Layer 10 of a small transformer language model trained on English Wikipedia (13 layers, counted from 0, width 64).
A neuron's activation on a vector x is GELU(gate . x) times (in . x), where the dot is the dot product.

Input weights of the MLP neurons that the questions are about. A number n stands for (n - 500) times 0.0022.
n20 gate: 426 582 630 554 386 583 562 527 500 487 311 706 371 536 436 391 641 654 665 586 387 472 690 626 469 649 362 270 515 401 485 361 434 368 461 423 484 664 343 668 491 556 529 349 452 602 529 556 266 489 652 536 403 481 429 567 552 516 481 603 298 425 488 471
n21 gate: 431 518 409 486 361 307 554 497 590 389 310 622 544 357 592 316 421 466 277 766 479 417 579 519 686 463 462 440 580 576 604 631 437 445 441 644 614 308 347 536 585 386 496 617 482 619 533 482 557 685 382 481 496 609 284 628 515 354 593 612 370 457 565 640
n27 gate: 525 620 544 472 369 413 430 757 461 508 546 503 636 560 729 574 382 564 544 430 403 460 695 576 437 608 418 498 397 351 841 445 548 460 403 420 608 236 542 441 691 459 627 358 376 440 524 509 637 594 444 380 691 386 619 451 657 455 398 357 594 451 346 510
n31 gate: 460 594 549 444 395 576 469 545 479 495 536 332 534 562 603 313 460 551 528 659 536 602 657 459 531 361 557 628 738 619 492 450 492 535 453 475 475 547 279 651 559 476 437 566 459 629 592 606 491 572 398 656 691 485 275 465 509 421 340 441 394 433 586 656
n58 gate: 623 625 714 324 544 485 337 449 636 615 574 589 342 503 592 538 332 394 611 557 351 492 552 415 472 411 449 355 538 656 674 324 498 584 387 421 470 442 461 453 573 782 465 415 685 133 529 333 284 503 361 614 562 441 618 490 639 603 702 428 493 555 481 582
n63 gate: 423 762 550 510 422 610 459 117 608 376 466 469 562 550 533 605 559 368 541 466 517 418 392 598 687 432 371 535 568 511 718 584 618 505 529 697 474 555 518 386 431 537 617 611 455 382 463 517 495 552 428 451 400 498 420 583 457 561 546 494 557 364 547 543
n71 gate: 373 490 356 472 218 596 443 582 481 651 338 626 490 443 592 638 146 247 302 386 563 457 392 454 546 297 456 465 534 590 478 366 500 476 514 428 539 203 546 501 630 655 440 386 440 408 497 396 371 471 565 473 573 544 549 234 524 563 420 369 527 297 615 500
n77 gate: 445 403 349 484 723 541 637 522 692 537 431 399 302 398 617 397 551 371 569 588 751 448 510 376 437 484 384 370 662 472 452 648 713 256 576 563 599 545 713 600 497 443 606 502 459 360 650 445 442 365 466 395 569 560 549 577 572 433 431 633 605 745 386 447
n93 gate: 644 498 376 540 545 529 372 524 427 464 639 563 586 662 609 542 565 414 418 362 519 677 557 593 516 563 269 284 487 487 462 435 518 565 302 590 706 672 340 550 414 317 379 513 515 460 339 509 393 326 599 412 514 407 284 603 531 599 479 661 228 452 474 416
n97 gate: 343 473 399 480 639 425 555 633 422 460 405 670 341 584 694 647 357 513 524 377 519 455 444 546 582 558 467 544 453 476 658 549 473 488 359 445 701 425 618 776 543 421 520 641 622 341 445 532 786 371 367 552 584 494 497 658 469 562 730 460 428 498 435 260
n102 gate: 587 418 304 413 335 529 634 680 522 568 571 557 379 198 411 576 411 349 367 384 318 483 601 665 634 241 479 598 604 567 460 335 348 636 608 500 447 605 454 648 362 467 481 508 343 585 608 508 652 439 561 523 405 517 720 364 375 369 434 373 385 448 557 383
n128 gate: 431 565 602 332 318 631 722 460 553 350 490 697 443 560 441 564 581 517 685 464 448 520 589 524 603 457 263 484 373 456 487 461 584 584 459 491 599 433 528 624 454 386 428 387 493 475 408 545 315 345 471 308 503 628 399 438 505 538 568 738 399 478 324 518
n135 gate: 517 452 251 443 256 394 444 471 603 533 673 539 539 603 375 349 492 603 620 650 551 533 427 391 489 656 487 427 652 709 477 657 581 629 518 388 754 433 588 757 643 463 560 541 490 443 381 644 527 491 553 654 585 487 355 506 324 658 505 541 619 353 673 425
n138 gate: 711 531 364 441 492 474 486 419 582 421 585 353 448 459 704 410 460 388 553 515 416 648 369 609 485 568 641 328 460 498 557 510 423 420 511 523 747 464 476 388 321 412 597 331 342 659 631 578 325 451 635 559 393 371 430 613 660 357 380 324 495 395 431 461
n139 gate: 512 702 479 463 522 135 429 449 333 633 496 672 410 470 553 574 556 483 485 490 182 344 385 554 562 484 437 479 476 474 556 371 570 490 422 676 428 604 450 367 472 395 574 409 633 371 529 477 544 584 395 434 707 451 679 562 464 341 421 510 314 373 506 438
n143 gate: 675 556 330 379 723 771 328 595 565 398 411 304 453 410 707 549 427 499 372 660 431 424 475 516 286 424 499 578 626 582 566 321 357 451 377 344 512 281 413 438 467 238 395 502 562 487 538 438 554 695 678 715 554 495 459 346 580 524 413 587 484 511 541 451
n162 gate: 506 377 547 358 602 581 631 622 753 410 333 517 500 554 338 358 353 452 629 607 503 451 497 306 508 508 517 296 422 538 416 295 393 523 727 594 358 498 565 566 505 537 504 585 547 352 438 581 685 566 624 619 398 566 463 616 379 474 444 460 567 394 429 587
n171 gate: 418 410 488 538 396 621 602 373 652 478 463 681 357 526 454 389 427 460 559 644 470 380 714 392 544 364 627 194 464 617 661 407 468 410 492 609 555 348 296 370 577 492 525 441 500 681 405 454 511 455 373 495 351 496 408 570 485 467 637 719 352 346 512 519
n180 gate: 588 734 506 571 540 354 636 421 704 443 461 591 514 271 705 434 344 479 488 686 349 246 377 345 633 449 479 604 595 637 333 327 606 722 524 396 381 523 597 548 479 462 410 326 349 446 373 664 565 446 452 370 580 445 612 463 585 651 524 605 346 457 423 521
n188 gate: 524 515 450 415 470 397 570 576 643 641 578 491 567 557 639 718 461 309 785 467 705 594 494 444 411 540 443 623 456 533 629 580 594 540 492 795 703 363 571 445 486 517 580 476 521 575 597 532 513 653 661 786 510 675 582 599 604 480 460 567 659 554 622 524
n20 in: 522 464 457 423 668 654 570 478 621 679 462 582 609 478 620 543 456 324 232 371 602 390 677 559 610 325 421 628 419 829 272 593 484 532 441 389 539 403 515 506 364 609 421 538 442 475 546 476 617 639 427 559 543 361 584 502 505 594 441 436 332 532 567 364
n21 in: 382 569 504 660 228 519 511 516 455 348 327 409 616 674 440 538 507 359 504 461 359 628 524 623 398 505 663 621 529 310 752 634 507 412 307 303 530 664 521 436 577 484 562 466 377 580 633 661 564 424 400 585 828 593 506 510 494 526 603 682 498 369 592 447
n27 in: 541 547 466 499 658 609 451 467 625 418 331 525 573 535 672 371 441 517 585 604 616 423 403 387 610 425 594 550 433 375 572 651 446 293 456 566 684 553 396 614 446 503 491 444 462 469 393 340 678 571 432 508 291 499 465 517 445 503 710 573 191 432 538 417
n31 in: 452 615 612 550 444 478 602 650 505 410 535 514 369 345 583 601 438 475 506 747 415 460 675 346 411 370 445 744 648 502 517 645 604 527 794 495 553 485 291 495 486 636 304 515 443 810 642 689 367 486 426 587 511 670 448 451 680 363 396 629 358 527 469 510
n58 in: 316 397 542 254 436 487 641 544 554 541 512 365 297 352 388 428 301 521 306 584 389 812 586 462 559 397 531 599 499 308 496 437 447 539 381 490 423 611 522 375 595 832 495 540 488 339 468 358 450 417 430 347 446 324 293 451 707 603 600 78 413 234 422 425
n63 in: 556 462 566 471 641 360 641 460 535 512 343 715 369 731 532 479 517 270 677 557 488 413 453 448 445 632 568 635 381 430 512 502 496 303 616 415 483 502 422 586 284 536 295 533 692 456 553 586 577 512 726 591 580 476 762 439 428 542 593 453 340 459 420 440
n71 in: 370 563 675 581 422 459 399 347 500 401 329 434 351 372 471 680 569 264 586 487 371 479 509 543 665 629 265 545 387 627 563 393 418 463 453 225 290 595 662 467 411 468 402 680 511 391 574 339 349 606 424 290 682 550 481 357 492 452 657 594 421 578 296 387
n77 in: 478 534 749 516 371 219 560 704 389 582 540 622 531 511 444 298 406 404 503 463 644 370 433 635 300 459 547 618 562 622 559 779 420 481 446 372 277 403 594 417 590 400 534 533 472 447 577 642 586 537 585 361 606 670 327 490 599 559 392 506 819 679 573 605
n93 in: 728 644 322 517 456 332 642 500 464 318 471 422 444 602 488 617 512 407 598 502 573 370 489 289 552 617 470 646 357 562 478 692 383 500 588 415 520 525 412 350 477 790 531 276 763 542 421 611 392 667 538 527 382 455 489 637 570 557 538 474 184 368 624 281
n97 in: 723 655 448 392 304 583 349 465 531 787 560 625 699 512 822 716 674 777 296 498 346 409 550 365 487 436 612 284 760 376 601 500 608 400 496 343 426 478 293 416 563 556 358 445 735 414 368 527 307 617 571 422 535 380 437 511 600 678 605 533 498 535 334 535
n102 in: 463 333 315 202 499 623 427 537 398 716 420 528 638 645 384 288 335 611 556 401 779 583 404 407 480 490 569 615 468 519 511 593 428 405 320 556 428 542 813 495 389 571 501 576 463 374 269 368 490 618 474 112 490 500 223 248 455 707 467 418 431 727 405 621
n128 in: 589 599 432 505 501 428 599 470 649 575 406 503 657 432 407 368 418 524 459 407 533 361 393 277 249 440 580 741 454 492 220 455 455 310 607 628 671 334 501 851 487 448 479 473 546 657 376 597 397 424 552 458 463 540 544 548 485 569 354 503 492 714 428 522
n135 in: 553 498 492 379 429 557 524 497 468 498 426 341 453 491 487 596 708 405 461 718 558 577 381 487 543 435 422 645 378 400 610 500 346 600 507 315 713 239 470 363 571 647 387 384 399 478 542 224 665 410 712 343 318 540 513 404 643 521 499 614 548 359 454 356
n138 in: 479 529 566 267 382 239 405 630 506 456 358 429 515 415 612 365 661 639 325 468 570 444 609 301 549 529 454 603 604 638 454 400 413 296 387 770 475 480 575 526 566 516 259 486 533 667 569 557 525 442 491 298 421 421 517 379 738 428 441 365 358 467 792 370
n139 in: 578 562 370 649 473 268 588 527 475 331 386 558 499 458 549 826 455 489 602 611 456 489 646 725 664 378 407 474 499 498 215 389 548 422 470 458 510 394 549 580 653 683 490 668 433 511 377 590 560 793 733 488 481 500 510 516 496 581 189 773 422 470 466 606
n143 in: 385 659 391 514 587 599 579 588 492 529 789 424 588 601 499 633 440 15 513 457 517 492 536 494 652 323 289 597 391 374 396 463 691 527 444 506 485 400 613 490 573 568 563 508 451 721 532 459 489 662 442 520 552 470 528 383 602 228 574 518 563 418 580 622
n162 in: 648 527 533 507 507 443 506 315 423 441 545 276 423 268 277 330 518 562 572 583 322 632 694 331 564 489 437 587 619 626 543 600 702 566 603 635 404 613 598 510 412 586 339 503 779 377 370 513 461 334 574 562 335 695 615 469 379 362 402 286 604 618 605 762
n171 in: 522 654 319 415 615 192 503 374 230 466 690 444 625 542 454 521 519 288 554 574 295 368 330 546 489 458 569 309 669 263 570 471 474 389 755 498 478 732 368 393 416 607 508 418 493 286 389 636 501 634 595 526 526 586 456 501 646 459 554 535 348 581 523 606
n180 in: 497 690 477 688 509 460 427 446 651 574 540 311 297 477 678 609 559 435 562 484 608 502 484 392 482 530 417 482 531 345 605 357 408 512 534 525 503 656 622 447 334 421 511 401 542 349 787 317 446 374 779 307 736 596 654 456 526 646 394 343 471 537 483 366
n188 in: 624 515 431 557 666 326 566 518 490 686 432 399 95 335 664 764 544 687 412 552 492 432 493 619 462 568 378 519 388 449 518 538 462 392 543 447 360 560 458 385 385 626 516 778 457 650 490 496 537 487 580 592 372 278 536 559 510 585 556 608 377 332 597 478

Each question shows a token from some text and the vector x that enters the MLP there. A number n stands for (n - 500) times 0.0058.

" honor": 374 514 332 329 399 470 553 379 582 263 788 559 457 541 652 482 683 744 418 412 408 337 596 505 511 561 544 655 645 459 437 589 542 478 376 356 439 501 451 433 464 508 494 550 479 554 537 396 363 460 757 467 544 412 502 498 445 360 344 437 444 338 638 649
The three highest activations, in order: n138, n31, n139

"ec": 371 428 396 451 531 362 349 608 488 300 383 417 696 238 510 702 530 541 631 593 560 382 544 222 619 381 491 474 333 316 593 431 665 523 189 450 246 605 668 457 527 541 257 347 354 506 695 523 405 400 532 551 655 534 549 457 388 421 272 332 475 416 545 438
The three highest activations, in order: n180, n71, n139

"te": 440 683 475 589 583 535 521 440 516 587 592 646 459 722 394 531 624 622 415 689 667 282 498 340 451 537 417 436 337 506 440 685 632 360 214 556 438 491 587 520 351 554 525 132 471 629 445 648 551 531 523 597 620 572 415 297 327 440 485 547 857 461 597 660
Which of these neurons fires most? n77

"uted": 407 385 501 371 345 488 388 176 558 573 704 679 500 455 551 510 256 759 364 358 597 346 551 720 528 336 555 603 431 572 524 427 596 506 419 408 558 496 590 486 558 555 469 559 548 477 470 185 474 593 653 440 483 451 349 432 387 493 477 553 543 481 606 607
Which of these neurons fires most? n58

" thought": 315 541 478 425 486 528 506 295 551 464 689 613 499 509 578 446 491 818 439 515 504 315 587 536 471 500 453 581 453 599 529 366 517 427 509 412 628 376 621 385 387 511 458 481 511 291 418 244 297 560 784 507 458 460 561 464 523 478 544 400 415 393 547 472
Which of these neurons fires most? n58

" Bron": 317 574 415 623 501 369 459 697 497 496 454 394 603 691 439 495 588 664 399 537 676 367 609 571 389 521 248 661 558 570 426 626 637 578 481 384 373 535 623 567 415 539 631 259 273 543 472 628 483 240 507 527 598 511 427 259 354 473 460 450 631 396 489 731
The two highest activations, in order: n77, n31

"ig": 306 481 399 570 545 452 315 555 517 608 520 388 587 516 595 568 562 905 409 453 510 450 499 500 505 437 470 537 333 408 623 527 523 493 585 405 285 525 642 558 347 452 340 502 460 485 554 457 393 497 529 517 278 527 464 387 528 610 453 487 555 448 527 589
Which of these neurons fires most? n93

"elle": 389 370 497 416 404 413 501 438 484 538 778 686 506 535 601 453 428 817 308 562 491 371 441 587 493 347 456 520 452 604 542 419 447 502 591 317 398 542 487 439 232 556 404 564 579 388 463 279 443 600 515 430 455 462 367 297 405 537 489 301 600 385 461 601
The most active neuron and its activation: n58, at about 4.3

" NFL": 412 434 566 484 356 503 513 444 543 470 626 395 498 763 506 390 513 717 595 368 555 269 608 624 501 518 496 776 465 393 493 526 475 354 559 430 509 418 490 632 474 514 429 442 419 574 444 534 476 449 813 324 498 509 371 503 581 526 422 610 555 518 759 644
The two highest activations, in order: n128, n135

" tack": 142 580 381 473 443 579 616 457 505 435 721 544 642 609 501 488 491 573 427 583 609 329 588 495 494 535 555 631 502 505 536 574 428 476 520 327 199 543 600 538 444 558 309 463 470 703 541 364 343 460 758 582 602 616 598 400 505 364 463 560 515 510 510 858
The most active neuron and its activation: n31, at about 3.8

" Jer": 161 365 260 685 530 278 467 687 519 642 639 358 598 486 479 774 640 599 321 434 610 331 616 558 327 477 452 694 282 486 536 478 499 570 601 356 541 512 505 505 439 522 437 528 328 557 469 393 446 552 549 468 612 498 647 262 552 511 356 541 583 485 692 584
The most active neuron and its activation: n188, at about 3

" the": 537 415 535 436 522 488 614 423 627 432 755 467 521 498 536 444 450 830 327 430 543 384 459 553 583 479 666 746 490 546 409 628 507 476 526 559 679 454 593 486 433 523 496 442 467 448 408 563 576 654 715 450 522 591 567 506 512 432 499 382 521 536 716 592
The most active neuron and its activation: n71, at about 0.65

" was": 416 644 534 510 493 440 543 189 532 700 649 550 508 524 685 577 481 698 536 276 591 165 557 497 657 387 521 621 394 761 432 593 566 666 637 298 535 520 516 511 494 465 543 497 468 449 386 373 397 511 604 541 614 512 450 528 462 478 514 405 649 254 482 630
Which of these neurons fires most? n180

"rate": 422 461 497 380 438 530 480 260 551 460 670 649 556 539 562 490 405 818 353 446 467 422 508 517 449 343 547 589 582 621 519 485 538 631 507 299 439 483 674 388 316 525 406 624 416 440 491 165 541 652 567 516 426 484 505 376 462 440 477 272 490 435 677 420
The two highest activations, in order: n102, n58

" return": 260 466 562 479 473 524 403 221 602 571 719 633 579 579 747 584 369 694 317 463 456 256 533 545 479 472 509 581 563 698 518 498 443 444 498 343 688 422 602 418 291 609 331 590 462 351 460 248 417 595 686 504 502 489 473 459 495 432 465 346 442 500 645 474
The most active neuron and its activation: n71, at about 3.1

" to": 465 440 523 467 532 542 662 323 463 443 692 449 571 545 652 448 418 810 527 532 626 416 621 571 546 493 346 688 383 643 460 524 444 532 577 328 613 477 550 409 276 481 430 490 407 434 576 575 558 860 676 500 493 456 576 461 437 538 497 472 538 397 555 502
The two highest activations, in order: n188, n135

" of": 482 521 430 485 541 531 562 174 602 400 691 299 542 650 703 365 564 687 470 603 619 465 696 529 595 525 727 675 368 498 527 644 554 470 496 445 488 525 597 289 406 492 382 308 384 603 483 564 556 756 626 456 341 456 566 498 526 391 409 495 502 415 635 518
The most active neuron and its activation: n138, at about 3.8

"-": 580 359 623 565 353 505 483 538 586 514 641 617 478 734 484 350 576 574 472 659 622 224 551 591 387 568 647 376 504 436 592 552 500 469 220 564 449 540 669 468 257 633 668 540 423 816 475 568 474 561 695 393 333 506 616 374 545 468 449 606 686 401 578 325
Which of these neurons fires most? n138

" Ocean": 318 377 572 557 440 604 386 584 469 293 421 491 605 629 403 506 557 773 348 420 622 366 592 526 357 499 422 744 410 387 537 494 530 447 634 454 357 459 583 483 544 495 553 594 438 646 433 684 443 505 682 408 582 571 488 380 536 402 361 548 608 454 665 673
Which of these neurons fires most? n31

"ed": 394 424 433 461 472 520 555 282 558 436 730 554 536 551 481 451 385 821 431 531 476 336 531 544 516 370 601 568 540 476 540 422 532 466 636 432 647 466 499 365 341 547 542 477 454 522 477 136 557 636 729 340 340 385 404 436 478 411 489 502 466 479 591 501
The most active neuron and its activation: n171, at about 1.5

" Florida": 516 432 594 458 499 480 352 520 695 501 720 367 533 713 420 412 519 701 525 418 606 432 676 492 432 520 585 751 430 400 570 485 446 464 659 536 378 419 525 521 476 450 566 513 388 515 465 502 554 477 836 397 480 663 400 340 441 481 408 559 641 614 748 561
The two highest activations, in order: n162, n135

"mit": 351 373 424 401 479 411 563 524 648 433 602 557 505 467 553 547 621 802 446 401 428 157 570 382 448 407 450 451 323 388 526 550 490 451 400 489 478 613 575 430 397 558 349 676 543 455 537 490 450 575 760 661 451 520 383 471 377 273 548 556 569 436 556 635
The most active neuron and its activation: n162, at about 1.2

"af": 455 480 469 521 502 518 379 560 785 416 581 607 462 648 538 298 743 755 390 444 623 321 387 259 513 538 521 384 470 509 518 614 533 414 488 484 354 568 620 563 278 499 466 535 505 617 570 443 540 614 603 562 449 536 406 391 557 369 403 498 544 348 542 805
The two highest activations, in order: n162, n77

"wards": 319 407 635 383 479 506 411 258 569 587 473 623 406 542 723 404 577 777 511 444 576 261 477 549 720 517 360 658 420 615 605 380 527 480 540 325 634 328 608 551 354 542 505 570 403 479 541 448 403 618 600 547 385 594 412 386 579 497 456 459 339 547 555 526
The three highest activations, in order: n20, n71, n63

" Steel": 361 455 544 563 505 526 414 513 546 366 661 323 507 804 515 528 623 797 573 490 573 343 587 596 396 436 489 700 414 389 476 534 515 473 551 506 351 612 533 511 538 517 528 455 361 508 542 420 535 385 720 448 621 562 471 318 514 476 519 438 540 509 687 721
The most active neuron and its activation: n93, at about 0.2

"sh": 525 286 572 545 385 493 533 428 348 300 665 401 488 608 459 332 560 426 175 616 497 290 550 331 565 492 587 531 426 428 606 529 364 365 416 555 428 735 430 479 274 377 415 455 344 645 643 742 468 569 787 519 418 539 665 522 576 598 685 474 563 522 476 623
The three highest activations, in order: n138, n21, n171

" him": 409 439 489 386 461 569 521 427 605 512 531 651 525 466 604 509 354 888 486 451 486 393 707 537 471 545 500 607 474 663 495 352 494 545 436 379 630 412 553 450 470 538 435 433 500 481 573 471 390 564 787 479 497 572 500 447 479 415 505 349 519 380 503 572
Which of these neurons fires most? n20

" conv": 299 475 424 433 508 477 564 360 549 500 813 720 656 484 636 804 689 517 388 437 573 151 487 682 525 467 389 459 651 594 496 499 385 492 372 352 426 595 651 446 513 529 570 616 486 497 654 333 320 529 634 494 831 517 699 480 481 570 350 564 487 482 434 498
The three highest activations, in order: n139, n71, n180

" his": 563 491 544 551 439 551 595 411 676 498 634 411 520 608 546 486 516 806 345 437 603 381 565 416 629 521 685 627 519 299 560 625 452 504 515 535 741 307 637 521 301 670 521 293 333 561 311 503 539 614 657 427 501 580 536 525 477 490 473 384 538 482 554 544
Which of these neurons fires most? n27

"on": 375 422 467 482 458 533 652 307 557 443 638 523 498 442 521 456 462 838 440 537 406 213 546 563 457 454 497 673 545 446 604 540 430 432 437 434 514 543 589 391 445 547 428 461 451 425 430 355 526 484 779 448 364 479 393 386 385 382 426 482 477 450 588 531
The most active neuron and its activation: n102, at about 1.2

" Pittsburgh": 360 516 511 550 537 469 369 606 616 437 774 401 530 742 460 477 526 717 561 447 583 359 624 530 482 531 578 785 489 370 542 565 484 485 637 525 319 480 460 512 486 516 595 470 440 558 570 462 548 415 755 350 463 625 478 417 532 557 476 480 610 567 696 732
The three highest activations, in order: n31, n20, n71

" in": 504 485 489 502 463 468 458 165 643 474 587 397 523 589 619 474 500 752 541 539 539 349 654 611 557 487 602 714 397 580 563 658 519 575 442 437 620 399 620 375 317 533 429 517 301 605 510 573 533 793 644 440 443 446 617 528 503 335 396 452 527 408 610 554
The three highest activations, in order: n188, n138, n27

" Lake": 371 450 671 522 384 686 297 501 603 410 647 477 580 646 500 385 559 764 584 465 639 524 668 603 266 518 530 746 340 413 569 439 416 525 529 441 319 486 643 515 436 450 557 578 380 480 487 466 491 465 602 485 508 589 437 298 426 396 476 507 597 463 731 599
The two highest activations, in order: n171, n93

" Sab": 338 375 517 694 552 477 422 665 495 532 620 423 562 483 536 661 766 772 440 404 601 334 626 376 421 471 551 587 240 486 601 426 517 500 602 482 323 468 398 416 516 476 434 589 420 412 438 514 298 685 611 563 639 641 612 364 614 516 351 440 637 467 594 625
Which of these neurons fires most? n188

" told": 330 440 470 385 493 583 459 184 514 490 752 469 522 559 625 510 367 708 299 426 548 358 467 663 576 448 474 608 448 528 521 458 538 322 514 335 627 459 477 483 414 591 455 557 479 286 404 176 347 790 658 479 446 405 505 384 611 438 461 461 476 362 487 527
The three highest activations, in order: n58, n71, n143

" but": 382 508 409 386 637 439 501 440 487 473 637 588 444 574 637 523 620 762 394 587 430 265 437 406 645 521 384 770 294 587 469 549 596 494 646 472 718 376 675 473 440 545 510 458 416 325 397 319 330 565 540 511 548 600 332 516 526 592 494 600 523 456 495 441
The three highest activations, in order: n135, n128, n97

"outs": 245 330 510 490 531 571 515 354 543 396 550 507 507 607 645 550 508 825 471 504 548 168 617 623 520 511 342 511 552 556 667 419 587 464 587 397 603 508 606 455 355 582 452 485 528 416 492 402 499 436 593 657 503 478 391 438 537 515 587 440 348 298 517 595
The three highest activations, in order: n97, n20, n63

" 11": 390 494 566 685 527 480 619 324 507 407 779 719 658 710 551 430 357 714 451 530 523 238 554 602 464 526 512 560 589 372 490 493 406 533 768 459 465 527 472 524 477 675 557 471 310 746 526 494 406 482 696 361 506 538 450 663 612 386 474 432 652 416 480 447
Which of these neurons fires most? n171

" t": 520 511 511 521 595 527 761 524 437 325 652 570 652 439 569 663 656 685 319 520 614 158 407 635 406 449 556 356 458 339 563 534 443 371 396 414 617 353 529 496 362 530 376 257 389 670 482 495 327 528 751 432 505 566 442 461 505 406 632 636 537 434 513 469
The three highest activations, in order: n128, n171, n143

"aster": 334 301 456 466 543 618 422 484 521 278 510 376 574 342 571 567 714 689 544 521 527 311 346 605 449 406 401 641 475 396 554 700 515 424 420 526 565 661 570 397 456 519 421 583 570 633 516 473 416 463 829 636 308 462 479 285 467 376 451 604 554 448 707 570
Which of these neurons fires most? n188